Layer 12 of a small transformer language model trained on English Wikipedia (16 layers, counted from 0, width 128).
A neuron's activation on a vector x is GELU(weights . x + bias), where the dot is the dot product.

Input weights of the MLP neurons that the questions are about. A number n stands for n times 0.0064.
n3 (bias -0.195): 18 -2 27 -51 19 31 42 -28 -15 -8 13 -38 6 -21 40 10 33 42 -10 46 -19 35 5 5 -20 -19 -2 34 -18 -13 -26 -35 -49 22 -17 28 -31 -3 6 0 25 -4 -47 24 10 22 48 -12 13 22 -16 13 5 12 -41 63 -6 12 23 -4 46 11 -16 2 -40 10 26 -21 -18 -59 4 1 -15 40 20 -10 24 -44 -35 -11 20 25 -18 1 -12 -19 -39 -28 -37 6 19 -11 -2 -12 -12 -22 -35 -31 -11 26 -7 -22 34 -42 -10 19 -38 -32 -29 -8 -3 23 -39 -23 31 6 -22 18 53 -8 -23 -1 4 61 30 -25 16 18
n12 (bias -0.135): 4 -18 -46 38 -41 8 -57 1 11 -11 14 -13 45 -16 34 -24 -6 16 -10 31 -12 2 -17 9 17 29 -3 35 18 -2 12 -20 18 -7 7 -14 7 -18 38 1 -19 3 -25 -11 -33 4 19 22 -69 4 -26 15 4 3 28 -76 -40 28 8 6 -35 36 -15 -7 -13 7 -1 -6 10 25 21 -6 8 -12 -32 -1 -2 14 23 13 -31 2 24 6 -6 7 -53 -21 3 32 -20 -8 9 14 4 27 -24 -27 24 -4 2 22 -7 15 -10 44 4 -11 -3 -3 21 -28 30 -9 5 9 -18 12 26 -58 -19 -2 -45 51 0 67 52 -1
n29 (bias -0.203): 39 -27 -21 34 -32 -2 -45 28 14 -8 -37 54 59 -67 -5 -41 -32 -19 3 -1 -23 11 -15 27 46 8 53 17 -16 29 -13 -3 1 -2 -7 -1 13 19 18 16 14 -22 -29 42 -26 -6 14 41 5 22 -44 13 4 5 -15 26 5 -18 48 -6 -42 42 -38 -26 15 25 15 -24 -2 -16 7 -11 5 74 23 -50 -31 -43 9 3 -10 0 34 -2 50 -3 9 -24 3 73 -2 6 -5 -34 30 2 9 -21 -3 -8 18 44 -5 -2 29 9 27 -16 -22 1 -29 -12 -21 -23 -19 56 0 5 -25 12 -67 3 -28 -7 -27 -9 -39 13
n34 (bias -0.162): -10 -11 29 10 8 13 2 24 -10 11 -9 12 -7 78 6 26 -11 -7 -1 9 -41 14 -2 -13 2 -17 -4 32 15 55 17 -21 7 12 42 -11 -10 2 0 -47 9 -10 -10 26 -57 -5 27 0 -18 19 -33 -27 -5 -7 -14 9 24 14 30 -43 -19 35 -25 20 38 5 59 -2 12 -28 13 -17 25 8 -48 -14 -43 -24 56 10 -23 -4 60 -6 -14 -39 -7 -34 -31 5 -8 12 17 29 -51 -30 4 -9 2 11 6 -15 58 -51 5 27 -12 -33 -21 2 -13 16 -50 2 -2 -7 -45 5 -14 -15 16 -23 -13 51 15 17 -12 -27
n84 (bias -0.185): 42 28 -24 19 15 15 9 -11 35 35 4 -21 -13 16 -9 -44 -4 -18 -35 -15 42 3 40 -6 35 13 34 34 38 -38 -6 -3 -42 28 23 -11 -4 18 27 -38 -70 13 7 -28 33 -18 -45 24 9 -29 2 7 -26 -29 -31 -18 -30 -9 5 6 -25 33 -5 -17 -26 15 20 -2 8 47 15 -50 -8 1 -40 -43 13 -7 14 35 13 -30 -8 -16 -52 15 37 51 -15 -2 -16 -15 -34 15 -20 4 -6 22 56 -20 78 -12 27 37 -22 11 19 7 -46 -39 10 -14 -38 33 6 19 -6 -2 17 28 -56 30 5 9 -7 -14 -34 -16
n97 (bias -0.189): 23 -8 7 -16 -3 12 -13 22 1 -23 18 -39 -13 -28 3 -3 -1 -42 4 7 8 6 24 -21 11 22 -17 -16 -21 -16 6 -16 4 17 58 31 -11 12 -1 -7 -4 8 24 -12 -22 19 -21 23 -5 -30 -9 60 15 -19 1 27 -4 15 -21 23 11 12 -53 -11 7 -25 12 -2 1 -20 -50 -14 12 3 -32 -26 -38 -4 19 33 52 -1 -10 -22 15 -8 -24 2 77 48 -2 -50 -13 -6 -18 8 19 30 1 -11 1 25 27 33 2 -40 51 17 -7 -12 7 42 -34 10 -22 -21 -17 -1 -35 -14 -8 49 14 -17 -23 15 -9 11
n156 (bias -0.085): 18 -18 -2 18 42 27 -8 33 -27 -1 1 -15 -4 -21 -16 14 21 19 1 17 8 5 -35 20 -9 34 -22 12 -16 -31 -16 30 -28 -16 57 -29 6 -11 5 -4 22 -36 -9 31 22 -14 -10 -11 24 -32 22 -33 -37 8 1 24 9 38 -20 -3 -14 -46 29 -3 -55 -16 -13 6 52 29 -12 -58 18 13 -6 24 0 -16 -3 -6 -12 -21 24 16 25 -11 -9 21 -13 1 39 5 -13 1 -31 52 25 3 5 21 -49 -23 -38 -16 36 7 13 -19 -7 -2 1 27 -36 -26 -3 7 -11 -10 29 32 -11 -9 -28 22 -42 -10 5 1
n158 (bias -0.129): 41 -20 5 -18 11 15 1 23 -14 11 11 -1 1 -4 -18 45 -26 -10 -21 18 -9 38 27 -12 -1 31 25 -3 11 32 -34 3 1 39 -27 23 20 -17 -26 -22 -21 15 12 -21 13 -41 4 -34 5 -20 -5 24 -6 33 -19 9 6 -45 8 13 -35 45 -59 -4 -6 -6 5 -6 -16 13 -13 -1 14 12 15 -11 -23 16 21 -8 8 -30 36 4 -11 -14 11 11 2 11 28 -2 -51 10 -34 4 -57 47 31 28 -3 7 26 -56 2 -18 9 -4 -7 -14 -25 34 20 -62 -13 -9 29 5 -5 11 -10 19 -27 -6 35 -12 94 4
n184 (bias -0.179): -28 -3 25 15 -24 -21 38 -32 -1 -13 3 29 4 23 56 -6 5 25 50 -14 3 -31 29 -23 0 -61 -17 7 30 8 3 16 -11 19 -7 46 12 25 -10 11 33 11 -13 33 11 -4 -20 -1 23 32 -7 -10 -66 -27 25 8 21 -6 -3 -43 21 -15 -27 -19 17 -9 37 22 16 7 -11 11 -1 -15 -18 6 13 -3 -16 -5 2 -7 22 -18 -6 6 16 24 -24 -48 45 30 30 10 -12 -39 -33 11 -27 -20 -25 -4 0 2 17 -6 -10 16 -19 26 -5 8 -5 -31 -12 38 -3 23 22 51 -21 24 -23 1 -8 -22 -35 -11
n215 (bias -0.172): 25 -22 7 17 -19 -28 -15 19 6 -11 29 22 25 -9 1 -43 6 15 15 26 3 7 -40 -16 -60 -28 -4 -12 36 10 26 -17 29 28 28 -40 12 9 -39 -1 1 -2 9 -25 -6 -11 15 -20 59 27 -40 -1 21 11 3 -10 -45 -15 -20 5 32 -34 3 -2 10 12 27 -47 -10 -30 -10 -8 48 16 -61 10 -36 -43 -30 40 -19 16 1 12 46 29 23 -13 20 0 2 8 -25 20 8 -6 -3 -42 36 23 29 -20 48 45 -22 13 -13 -42 -28 4 -9 41 23 -12 22 -15 -10 3 5 -41 0 46 -31 -3 0 13 -59 5
n240 (bias -0.047): -2 -8 32 -2 -32 -41 -28 14 7 -17 -22 13 5 -11 -63 -6 1 -15 12 -2 -29 -11 -17 65 27 46 -3 -18 35 25 5 22 13 28 39 42 -30 22 -13 14 -34 -3 -12 -4 -10 4 10 9 9 -44 33 25 7 5 -68 -26 4 -5 20 24 -22 12 -31 3 -6 -39 49 21 -53 5 26 30 -10 -24 15 13 -46 -11 -1 0 11 -7 16 26 19 15 -25 -18 5 -19 -32 -4 14 3 -34 35 -25 -42 -16 0 -5 -7 23 -13 21 -17 38 12 60 -6 38 17 -5 2 28 -23 5 23 7 -16 -33 -9 -29 -10 14 -40 12 45
n265 (bias -0.159): 7 -17 33 14 -1 -5 47 -42 3 -1 -32 -3 -37 -27 -11 -12 -34 -27 -27 -7 41 -40 5 -24 -5 -10 12 15 -30 -18 17 8 -34 4 -26 18 2 -16 4 31 -34 5 -4 -26 10 24 19 44 57 -2 2 62 -18 -10 -37 20 -36 17 -29 16 25 2 55 -12 22 1 12 -21 -27 -30 5 -26 2 -11 26 -7 -12 -16 -17 -19 26 -13 -1 -20 -28 -8 0 62 53 -6 -12 -58 9 5 19 18 7 -21 12 58 47 22 43 -3 -23 -26 -1 10 -39 11 -11 19 41 17 -11 13 35 9 -8 1 44 -7 -1 19 -21 -11 10 26
n267 (bias -0.157): 28 21 15 4 -16 17 2 -2 28 32 17 25 -22 -23 8 14 -34 29 58 11 33 48 31 -8 47 -11 -30 -32 -19 -40 -4 10 15 -15 1 8 5 26 -19 16 -28 6 -10 23 1 14 -16 31 -33 -41 5 -8 -19 -15 -12 -31 45 -11 7 -19 -4 -11 10 -45 2 27 26 -51 10 34 2 14 -45 -5 7 -30 -6 -32 -18 2 -51 -25 14 -26 10 -1 10 -1 34 -33 78 32 -46 28 -6 12 -47 -5 -16 0 32 10 24 -21 4 -23 -18 -24 9 9 -19 13 45 8 -8 13 -33 19 5 -10 28 37 -3 29 -1 -4 -22 -5
n269 (bias -0.225): 7 -21 -14 20 -20 -11 10 38 10 -10 2 -18 1 -14 22 27 69 27 25 46 -3 -16 -32 -28 5 -76 51 13 28 -2 -18 -12 47 -6 43 16 -38 23 19 -17 37 29 -6 -17 26 26 -11 5 19 11 1 -32 -12 37 -10 -1 -17 2 -3 -21 1 -21 4 9 -11 33 -11 12 1 -16 -2 -20 41 -24 22 -23 -58 -47 10 -16 -56 -42 14 46 -18 1 -31 -34 -11 7 -4 -21 -20 15 -17 23 9 -25 -9 8 26 18 -6 6 1 -6 -2 -23 25 8 -1 24 -20 -40 9 24 8 10 -46 43 -4 28 -25 5 16 -15 28 25
n296 (bias -0.161): 35 7 -10 -40 12 -24 18 -2 -15 -37 12 26 19 -15 10 -30 8 15 23 0 -11 20 38 -28 -52 -19 24 14 1 24 -22 -17 -15 -20 -11 -12 28 0 8 -17 -42 -25 2 2 20 -20 18 -18 -31 -1 -35 0 19 -3 -53 27 -9 14 -4 3 -6 25 -19 -22 42 5 68 11 -28 -3 -62 45 -7 39 29 -11 -2 -25 -8 39 -23 1 26 8 -31 1 -6 -2 11 -12 50 42 0 -21 33 5 -22 -11 37 2 -20 -39 5 -12 -70 -8 27 -6 22 -10 -4 37 -12 20 5 24 -36 26 -10 -33 18 4 -5 3 16 8 29 -26
n310 (bias -0.097): 39 0 19 -26 -2 -18 18 -30 28 6 -10 25 -25 -31 11 -11 -7 10 0 59 -10 -42 15 6 -10 -16 -26 9 -5 -38 -2 -9 -53 -52 43 23 -41 66 -64 39 36 -9 -1 1 -24 -21 23 11 -6 14 -21 15 12 15 -14 -6 15 38 -15 -1 17 -9 17 20 -8 2 12 33 -7 2 15 28 -10 2 -6 -40 -5 -5 -17 -23 -9 24 29 17 21 22 8 -28 -4 -7 -23 -10 -31 -6 -15 -4 19 1 44 3 5 18 -37 17 22 -48 2 -4 31 -5 3 21 28 -18 30 42 -1 -7 -43 46 62 -8 -20 -42 6 -17 -21 3
n328 (bias -0.155): 14 7 -2 -32 5 -1 -8 17 -9 13 19 12 -13 10 23 3 -34 52 20 -2 5 1 37 -47 -14 44 5 -23 1 19 -1 2 -17 -16 -3 30 9 -39 21 6 32 -34 -1 7 -20 -21 14 -27 -60 -7 -30 24 12 -26 21 19 -21 40 35 -21 -31 -34 4 17 1 0 -16 25 -16 37 29 -43 -16 -39 7 -1 43 -23 23 28 27 9 39 -5 3 -21 9 14 59 -4 -40 -53 31 -12 -23 25 13 3 27 -9 16 1 -18 24 44 -75 11 -36 -3 18 -15 33 5 5 22 23 28 -3 16 12 -3 -19 -43 19 64 -35 -16 1
n452 (bias -0.106): 11 24 -2 28 -15 -6 20 -51 37 19 -8 52 -7 -4 16 -3 -4 -14 -19 14 -16 12 -1 20 -5 2 -10 8 4 -18 -26 46 -53 -51 50 8 26 24 31 8 18 10 -18 -8 -13 1 -28 -34 -8 1 4 21 23 18 26 -29 -9 7 -7 -23 23 -43 11 -16 -29 -5 28 -26 2 -13 -1 17 -7 -36 3 7 -21 42 17 40 -25 32 -14 16 -11 47 20 -1 17 47 -6 -55 -13 20 21 -23 -9 -2 42 16 -32 -41 -59 -7 -6 28 -19 -20 -4 17 -32 11 -30 49 -1 9 -16 -1 -34 32 24 3 19 19 -7 -44 -18 51
n459 (bias -0.220): -14 4 62 23 -7 -4 5 8 10 -43 -12 28 -49 -38 42 14 -51 12 -19 21 -1 12 45 6 -18 7 -15 -41 -9 23 9 -20 -3 48 18 -57 1 -16 -15 25 -4 27 28 -9 -27 -1 -22 -42 -33 -2 -27 25 4 63 -33 23 -31 -42 -15 -1 14 16 1 39 20 -5 21 24 26 5 -21 -16 -28 8 -8 18 7 -23 -34 4 18 13 50 -24 -31 -15 -13 41 19 -7 -23 -24 23 -15 22 17 -40 -6 -14 -7 2 -9 15 -8 -27 20 23 4 7 -21 -30 -12 -36 47 10 2 18 28 7 -2 16 -40 16 -3 41 -13 53 0
n492 (bias -0.116): 0 12 -27 8 -2 4 -49 20 -36 -27 2 -12 13 -18 -7 -2 -7 31 9 -6 25 -29 17 11 11 -18 19 14 -62 -4 -8 -36 37 -6 10 46 -9 6 8 -45 31 -28 5 -67 18 -36 38 -10 23 30 -22 -33 19 -3 -41 -32 8 -40 30 17 5 5 4 -14 4 -23 12 -7 7 -16 29 -42 1 -36 4 18 -4 20 1 6 24 -15 12 -27 -21 -45 -6 -25 41 19 18 20 39 19 -43 14 26 -3 27 -19 -23 22 15 -29 16 -35 -35 -9 48 33 27 23 3 4 8 45 28 45 -1 -4 5 2 -30 42 1 12 -42 -25
n508 (bias -0.222): -42 11 24 3 16 9 -20 33 -47 -14 -23 23 21 26 -34 -53 17 -31 -30 0 -24 41 25 -3 52 -25 -27 -7 -5 73 16 59 -9 -8 7 25 10 17 -33 -5 -21 -2 -24 -50 13 21 44 13 -41 36 44 -14 -23 30 6 -15 -18 0 6 7 -2 -2 20 26 -10 60 3 39 -17 -1 17 12 -20 -6 -7 36 -57 -9 11 4 50 -31 -19 -1 -17 -4 14 -40 22 -52 -40 12 -10 -11 -25 -28 -20 -13 -9 -17 34 -9 -4 8 -4 -19 -71 -53 5 3 58 48 -7 -3 35 -23 2 -10 26 -25 -67 12 -24 66 -1 -8 -10 9

Each question shows a token from some text and the vector x that enters the MLP there. A number n stands for n times 0.067.

"ational": -15 -3 -12 -5 6 8 18 -3 -2 1 17 -2 0 4 9 13 25 4 1 -15 -36 36 -15 -6 -6 -19 11 39 -13 9 -11 5 28 -25 -27 -19 -9 5 7 -2 7 -8 21 -9 21 -4 -22 2 18 5 17 -23 -4 -16 -18 0 0 -17 40 -1 -26 -35 -18 -22 11 -8 -11 -9 14 13 -8 0 24 5 -19 25 12 7 13 -17 18 22 -9 8 3 -15 -22 -25 14 14 15 -7 -37 -38 -2 -30 21 13 -13 -10 34 -14 -9 18 -17 -3 4 10 -7 -21 19 -25 10 -5 11 3 0 6 14 -4 -14 -8 27 -30 29 34 8 23
Which neuron lights up most? n269

"ell": 23 11 19 -6 3 -24 27 0 5 32 5 -14 -10 21 -6 -2 1 16 14 -13 4 38 -19 6 -2 7 -16 30 -46 15 -13 4 4 17 -26 -42 5 28 10 3 21 -10 7 -14 -13 15 -7 -13 3 -5 23 -11 -6 -8 -2 16 5 -22 21 22 -3 -3 -19 -21 13 2 -8 1 -9 9 3 19 -1 -1 -21 27 -29 17 0 -22 12 39 -26 -2 2 -7 -6 -34 -2 5 -20 -3 -4 -86 15 8 24 -4 -10 -11 4 -12 2 16 -6 11 14 14 -25 -17 21 -18 22 38 -1 -33 19 -2 -26 -5 16 -16 10 -30 -7 0 11 -16
The two highest activations, in order: n459, n97

"ark": -23 -11 -4 -15 -13 -13 -1 -10 -6 20 18 -3 4 -7 6 20 17 -2 10 5 -4 21 -9 27 -4 0 1 29 -22 10 -53 -3 -7 0 -4 -13 16 6 12 17 13 -2 37 9 -3 16 -3 -5 5 -16 0 -48 -28 14 1 -4 15 1 9 18 -26 -2 -20 -25 35 -5 -1 -25 0 8 -13 40 13 27 14 23 7 3 7 -6 15 73 1 -12 1 -7 3 -1 8 -8 -1 -22 -1 -26 24 -3 6 6 -28 2 7 0 -7 0 -12 -27 -1 16 -15 -32 29 -26 -13 18 6 -4 9 20 -22 -11 14 -28 31 -48 -1 31 -24 -4
The three highest activations, in order: n296, n29, n459

" ": -13 -12 -15 0 21 2 -4 -13 -8 -1 7 -10 -7 4 0 36 13 -1 -23 -8 -28 21 2 14 25 22 -20 36 5 -1 -11 3 9 12 -23 -23 -2 31 14 -14 21 -13 9 -9 36 6 4 7 -7 -16 13 -18 -24 -15 -11 -7 -9 25 33 5 -17 -4 -16 -24 35 -28 -6 -26 -1 32 -3 18 12 13 14 2 13 -4 -15 0 -10 22 -17 -16 3 -11 -9 -14 12 -7 3 22 -44 -42 20 -28 8 1 0 -16 17 -24 5 0 12 3 7 10 6 -9 20 -46 11 26 12 -50 6 -7 1 2 -3 10 20 -28 2 12 -4 3
Which neuron lights up most? n84

"on": -38 5 -15 -21 -15 -27 13 6 2 9 27 -5 4 10 29 -1 6 -16 30 5 -21 34 -17 -22 -6 -6 -32 26 -31 14 -4 7 18 1 -2 12 34 47 13 3 9 -23 -4 -20 -7 11 -37 11 1 -3 2 -28 15 3 9 -19 9 16 18 5 -2 -16 -20 -46 13 1 -27 -3 14 36 -2 22 21 -8 10 12 12 6 28 1 7 20 -31 -10 -1 10 0 -38 15 9 -15 -6 -24 -57 22 6 2 -4 -13 -20 -9 -10 -10 0 0 -13 4 -4 -4 6 8 -18 30 2 16 -18 19 -5 -9 -19 2 -10 3 -20 -3 15 31 11
The two highest activations, in order: n12, n452

"ly": -10 -5 -18 -14 19 -15 10 0 -13 22 -8 -18 -8 9 3 23 -8 1 7 -25 -21 -3 4 6 16 -5 -17 26 -3 -15 5 -3 -7 40 -16 -8 13 14 11 25 14 0 28 -13 -22 16 -11 -7 3 18 16 -16 1 -1 -18 -11 -19 -2 14 -3 -13 -17 4 -23 48 -9 -53 -24 -2 2 -8 -2 22 -5 14 -6 14 19 19 3 1 67 -25 -3 -12 -25 15 -10 6 -12 1 4 5 -44 22 18 3 -3 -26 5 26 3 -14 -5 -11 -25 -1 21 -16 -36 9 -13 19 34 -12 8 6 15 -24 -10 40 -4 13 -32 -14 37 18 -8
Which neuron lights up most? n265

"ast": -18 -6 0 -6 9 -19 39 4 -12 19 2 -19 -2 1 7 10 -1 1 9 6 -23 7 -21 13 1 -12 -6 35 -14 16 -10 11 7 -4 -35 -1 -15 0 -1 -5 33 -36 24 11 21 -13 -17 16 -2 10 -20 -23 -25 -20 15 -5 0 -4 25 -14 2 -6 -46 -9 17 -3 -27 -21 28 -14 -14 0 26 -9 7 22 23 13 0 0 -7 58 -23 11 -1 1 -1 -26 -3 -3 16 -9 -1 -4 9 -17 3 5 -16 1 27 -13 3 10 -5 -5 4 -19 -19 -29 42 -30 17 28 6 0 1 -6 -37 5 10 20 30 -23 14 35 -23 12
Which neuron lights up most? n184

" play": -24 16 -3 -16 0 -13 11 -20 -1 17 30 -15 -5 -8 3 17 -10 22 -11 -18 -19 -4 -8 5 21 9 -34 25 9 1 -20 14 -5 8 -23 2 5 3 28 -3 24 -39 7 -15 21 18 -28 -21 -8 -13 6 -29 -5 11 10 3 -5 -6 -2 -2 -33 -6 -21 -19 30 -3 -30 -17 5 11 -10 -3 -4 -2 -7 31 10 17 27 -8 1 53 -27 4 1 -5 -21 -29 11 11 -9 13 -32 -44 12 -6 11 2 -18 18 -17 -5 16 -6 -3 -5 1 22 -32 -10 17 -9 51 45 8 0 10 29 -15 -8 18 2 36 -22 20 10 -5 6
Which neuron lights up most? n452

"ouse": -27 2 -5 -4 7 6 9 -2 2 0 17 -10 -27 0 10 24 19 3 43 -16 -47 27 -33 26 11 -11 -33 26 0 -3 -26 11 9 26 -42 3 10 5 14 -1 -5 -39 28 8 27 26 -8 6 -13 6 -14 -33 -21 -8 -4 -11 -4 -1 1 -8 -11 -18 -9 -8 15 -10 -20 -6 22 -7 -11 22 26 6 9 27 3 24 33 -1 8 45 7 -2 4 -20 -7 -3 3 -6 -3 -1 -12 -47 19 -15 -9 24 -30 0 6 -18 13 -15 7 -18 -21 17 -19 -18 23 -43 30 7 -2 -2 7 2 -21 -4 23 4 10 -15 21 27 -16 -4
The most active neuron and its activation: n184, at about 1.2

" S": -32 -3 -37 -7 -4 -14 10 4 3 -11 5 -2 4 26 9 5 0 4 13 3 -22 19 3 -9 5 -4 -40 24 -18 20 -4 -18 43 18 -14 2 -4 11 30 -5 25 -20 11 13 -6 -12 -16 -10 22 -7 45 -19 14 0 -8 -19 -1 -2 23 17 -36 18 -15 -40 12 -11 -31 -15 9 11 6 10 26 -3 -1 5 4 4 1 -23 -15 46 -27 7 14 13 1 4 13 17 -12 -26 -33 -32 11 -10 14 -8 4 3 -23 -26 8 11 1 10 9 27 -7 -24 20 -30 45 16 -1 -16 -5 18 -7 -15 1 4 11 -18 15 15 -18 -4
The most active neuron and its activation: n12, at about 2

"it": 0 -9 -5 -25 -2 -13 8 -12 17 30 7 -1 6 19 26 -2 -8 4 19 -14 -3 34 -16 5 15 -3 -4 6 -19 19 -12 -45 19 13 -3 -14 10 22 -13 10 -1 -28 -11 11 21 28 -1 -15 38 13 -10 -17 -1 -19 -15 20 9 9 3 35 -18 12 -15 -41 3 -7 -41 -28 35 4 -36 11 22 -17 21 13 19 6 5 15 -2 20 -27 -19 13 3 -1 -31 -3 0 -12 7 -31 -19 11 -31 17 3 -15 19 1 -1 50 -8 14 -2 -5 -17 5 -15 -9 -30 30 15 9 2 10 -26 -14 -12 -20 -20 28 -42 11 -6 22 13
The most active neuron and its activation: n3, at about 1.5

"an": -17 -24 -4 6 -10 -4 31 6 4 7 10 9 25 -4 -2 17 -7 -12 11 14 -19 25 -24 13 -4 11 -21 24 -7 10 11 -31 6 25 5 8 15 29 -2 -24 35 -71 -22 5 -11 18 -5 0 4 -4 19 -16 -8 -8 11 -20 -5 -14 28 18 -9 0 -30 -26 12 -14 -14 -9 24 33 11 5 26 -7 2 7 12 -6 19 -10 8 15 -32 -7 0 -19 2 -17 30 14 8 -17 -19 -31 29 -7 -12 39 -14 -35 18 -24 -25 6 -4 -6 -2 -11 1 -8 -13 -10 2 2 4 -7 41 0 -10 -13 -16 -15 -2 -22 19 13 31 4
Which neuron lights up most? n29

"ie": -40 -1 -9 14 26 -11 30 -8 -3 19 20 21 15 -1 13 -18 -19 18 20 -17 -9 15 -10 16 -16 -3 -14 11 7 8 -17 -15 -24 -5 -10 12 17 -16 10 -2 10 0 21 -6 -5 7 -13 -8 -8 -2 -26 -31 -14 -13 -16 5 16 -5 18 12 -27 -32 -23 -4 20 12 -19 -25 11 28 -4 9 27 4 4 4 31 32 32 -11 -3 16 0 8 -1 10 -11 -27 7 -12 -41 11 -1 -50 19 -6 14 36 8 -33 15 -15 5 -5 -10 -2 12 16 -17 -14 9 -47 -21 17 27 6 67 -17 -9 -9 26 -31 20 -16 0 15 3 -8
Which neuron lights up most? n328

"anc": 2 -15 13 26 15 -38 -14 -9 17 6 -8 2 2 -8 -9 15 13 -8 -1 10 5 3 -2 -24 11 19 -55 22 -17 12 4 3 14 17 -23 -9 10 19 -9 -5 19 -19 9 -10 17 24 -8 20 -5 5 -11 4 -41 20 -6 15 -34 3 -9 22 13 -19 -3 -8 37 11 -27 -16 -30 3 -13 0 58 19 13 10 14 -5 8 -20 13 28 -17 -7 -17 10 -4 12 28 -14 -17 -7 -30 -53 2 13 29 -6 -25 5 17 -11 9 -18 -5 -6 5 5 -28 -22 0 -11 15 25 15 -6 7 4 3 -8 -7 -17 41 -44 10 9 19 -20
The two highest activations, in order: n265, n459

"ame": 0 -8 -19 -28 37 -15 49 13 9 -4 13 -13 28 23 4 31 15 -16 6 -3 -16 13 -22 15 5 -15 -5 35 -2 -9 -15 10 -2 9 -27 -6 16 -19 -9 1 3 -23 11 -12 8 0 -11 -5 1 6 2 -2 -4 5 -19 -20 -13 2 18 -14 -2 -5 -13 -12 17 -14 -31 -4 -9 -5 -6 -8 2 20 8 19 2 34 15 8 2 41 -22 -29 -18 -19 3 -8 23 -13 8 -8 -3 -63 16 -8 9 18 -4 -12 -3 4 -12 -13 -7 5 13 -1 -37 8 -33 19 10 27 15 -28 28 23 -2 2 10 -9 37 -34 8 32 -24 -20
Which neuron lights up most? n296

" a": -10 14 -21 16 25 -7 29 11 15 -17 -10 23 -19 23 -7 13 1 -3 17 4 -6 25 8 4 19 15 -29 41 -6 -19 -12 4 -13 -15 2 -7 -3 3 -16 -18 30 -11 13 3 9 -12 15 5 18 3 6 -14 15 11 -11 3 -14 -7 48 -6 -20 1 -15 -16 7 -39 -8 -18 8 -1 -6 -2 7 -23 12 26 4 20 10 -20 3 8 -33 -3 -18 -23 -1 -13 12 -20 2 4 -30 -56 5 12 -14 7 6 -10 0 -5 11 -4 4 9 6 2 -2 -19 1 17 13 1 -4 -14 7 -3 -5 5 18 -16 49 -14 -11 35 -18 -33
The most active neuron and its activation: n492, at about 1.6

" J": -17 17 -22 5 4 -37 5 27 17 23 2 -16 4 -2 3 13 1 -11 0 10 14 18 -6 -6 -1 -9 -28 43 -6 4 -17 4 37 13 -14 -10 -10 -15 -1 -11 -3 -33 -16 -15 -5 31 -4 9 19 -1 12 -32 -3 -2 -8 -5 -8 8 36 13 -47 -19 -10 -2 25 -14 -33 -9 -8 17 13 5 3 26 17 -1 -3 1 5 -37 -4 37 -3 -13 -5 -4 -1 -5 10 -2 -4 0 -15 -16 4 -23 -6 19 -10 2 -25 -18 11 8 2 9 4 37 1 5 26 -28 31 12 14 -11 -10 -13 -6 -9 13 -1 34 -2 -3 25 -24 -24
Which neuron lights up most? n12

"r": 4 13 -18 -11 32 10 -11 7 41 16 -20 -24 8 -11 -14 15 -10 -23 -23 7 0 43 -18 4 9 6 -16 15 0 17 -6 1 10 -20 -50 -17 -1 -2 -12 10 13 -6 -29 -5 18 27 -3 11 12 -11 19 -45 -30 -19 -26 -4 -17 7 9 29 -24 14 -12 -28 26 -25 -21 -16 3 1 3 -10 53 19 25 -2 2 3 -4 -11 -13 16 -14 -9 4 7 -3 -19 8 -25 -19 9 -9 -10 10 6 28 -14 5 -1 21 11 12 -10 6 2 35 37 -3 -12 -3 -28 36 29 15 5 40 -15 9 -4 -11 -11 8 -44 -24 13 6 4
The three highest activations, in order: n29, n265, n84

"p": -1 27 -3 7 8 -23 -1 -17 -1 39 -6 -6 3 4 -3 16 -2 -15 8 -8 -16 9 -7 26 -3 16 -18 16 5 -19 -13 -5 -11 15 0 20 4 5 17 11 25 -26 10 -12 -7 20 -10 18 16 -17 31 -9 3 1 -22 9 -6 14 -2 31 -34 -3 -16 -32 30 -24 -26 -27 -9 13 -7 9 15 27 -7 17 31 -15 31 -3 6 14 -8 -3 -14 7 2 -41 -24 0 -9 -24 -26 -24 -3 12 29 -16 -24 -27 39 -7 -15 29 -2 -20 -6 3 4 -14 -2 6 29 11 21 15 -7 3 -37 -28 47 6 0 -40 -7 32 15 -3
The three highest activations, in order: n310, n97, n240

"ter": -19 -12 5 -15 21 2 35 -14 16 20 19 7 11 11 31 4 -7 -15 19 -24 -35 -11 -5 -1 -5 -22 -22 37 -12 13 4 2 -16 -10 4 -8 13 0 14 -6 15 7 23 7 -7 18 6 22 9 -1 13 -28 5 4 8 -13 9 0 9 6 -8 4 -6 -24 23 -12 -33 -24 0 12 -1 11 7 3 -9 38 4 -1 -2 5 -6 63 8 3 6 -19 8 -26 -2 -26 -7 1 -30 -42 -5 14 11 -3 -9 -9 -4 22 -2 24 -39 -17 19 17 -41 -5 32 -28 8 9 -22 -10 15 10 -7 -24 11 -24 40 -26 5 -9 -6 -4
Which neuron lights up most? n184

" of": -1 -8 -9 19 7 -21 -16 15 0 -1 -9 -15 -23 11 -9 18 3 11 11 -10 7 11 -36 21 -4 -22 -10 26 -5 3 -9 12 10 5 -14 7 -29 -10 -3 -4 21 -7 2 -17 4 8 15 4 61 -1 -4 -22 31 3 55 9 -3 5 20 -17 -13 -5 -13 13 -13 -10 -30 -17 -23 25 -2 -19 23 2 23 6 -7 2 -12 -13 -7 32 -3 -8 -15 -32 2 -12 21 27 4 15 -39 -61 11 0 22 -2 -3 -5 5 3 -15 14 13 -21 -11 37 -39 -5 -16 9 11 10 0 -27 -2 9 -9 10 13 -6 28 -25 12 17 -20 17
The two highest activations, in order: n269, n215

"ey": -36 -4 1 7 10 7 20 -4 -4 31 9 16 -13 10 23 3 -9 -14 9 19 -23 29 17 16 6 -4 -16 16 -14 20 -26 -9 14 -3 -11 -10 25 18 6 17 14 13 37 2 -15 21 2 -13 -2 -20 14 -47 -22 -6 14 21 6 -6 16 -15 -9 -38 -2 -14 36 23 -7 -8 4 15 -22 5 21 -4 30 11 -2 11 30 -13 13 25 -5 -16 -11 -7 -22 -8 -4 -8 -27 -4 -17 -46 6 -6 13 14 -2 -2 3 -23 -4 11 -15 -29 17 -8 -19 -20 35 -39 10 9 -10 1 19 -23 -19 -8 31 -42 9 -19 -1 33 8 -14
The most active neuron and its activation: n459, at about 1.4

"ts": -21 -6 -6 11 11 -17 1 -28 36 11 2 -53 1 -18 -9 9 -19 -34 6 -14 -11 20 -28 18 23 -1 -38 41 5 21 -1 9 9 6 3 -18 1 18 -23 -2 13 -18 15 10 9 -5 5 16 24 20 45 -4 -16 -5 -10 -8 6 -26 -11 5 0 -8 31 -10 28 12 -24 -21 -8 17 -11 -9 4 -8 15 8 10 4 18 0 -9 44 -2 -2 -4 -14 1 -33 31 -16 -26 24 -24 -32 12 -3 25 -11 2 16 20 -2 4 -19 -11 -14 7 -5 -20 -1 18 -15 8 6 23 -24 -6 10 -2 3 14 -7 0 -19 1 4 -7 -19
Which neuron lights up most? n265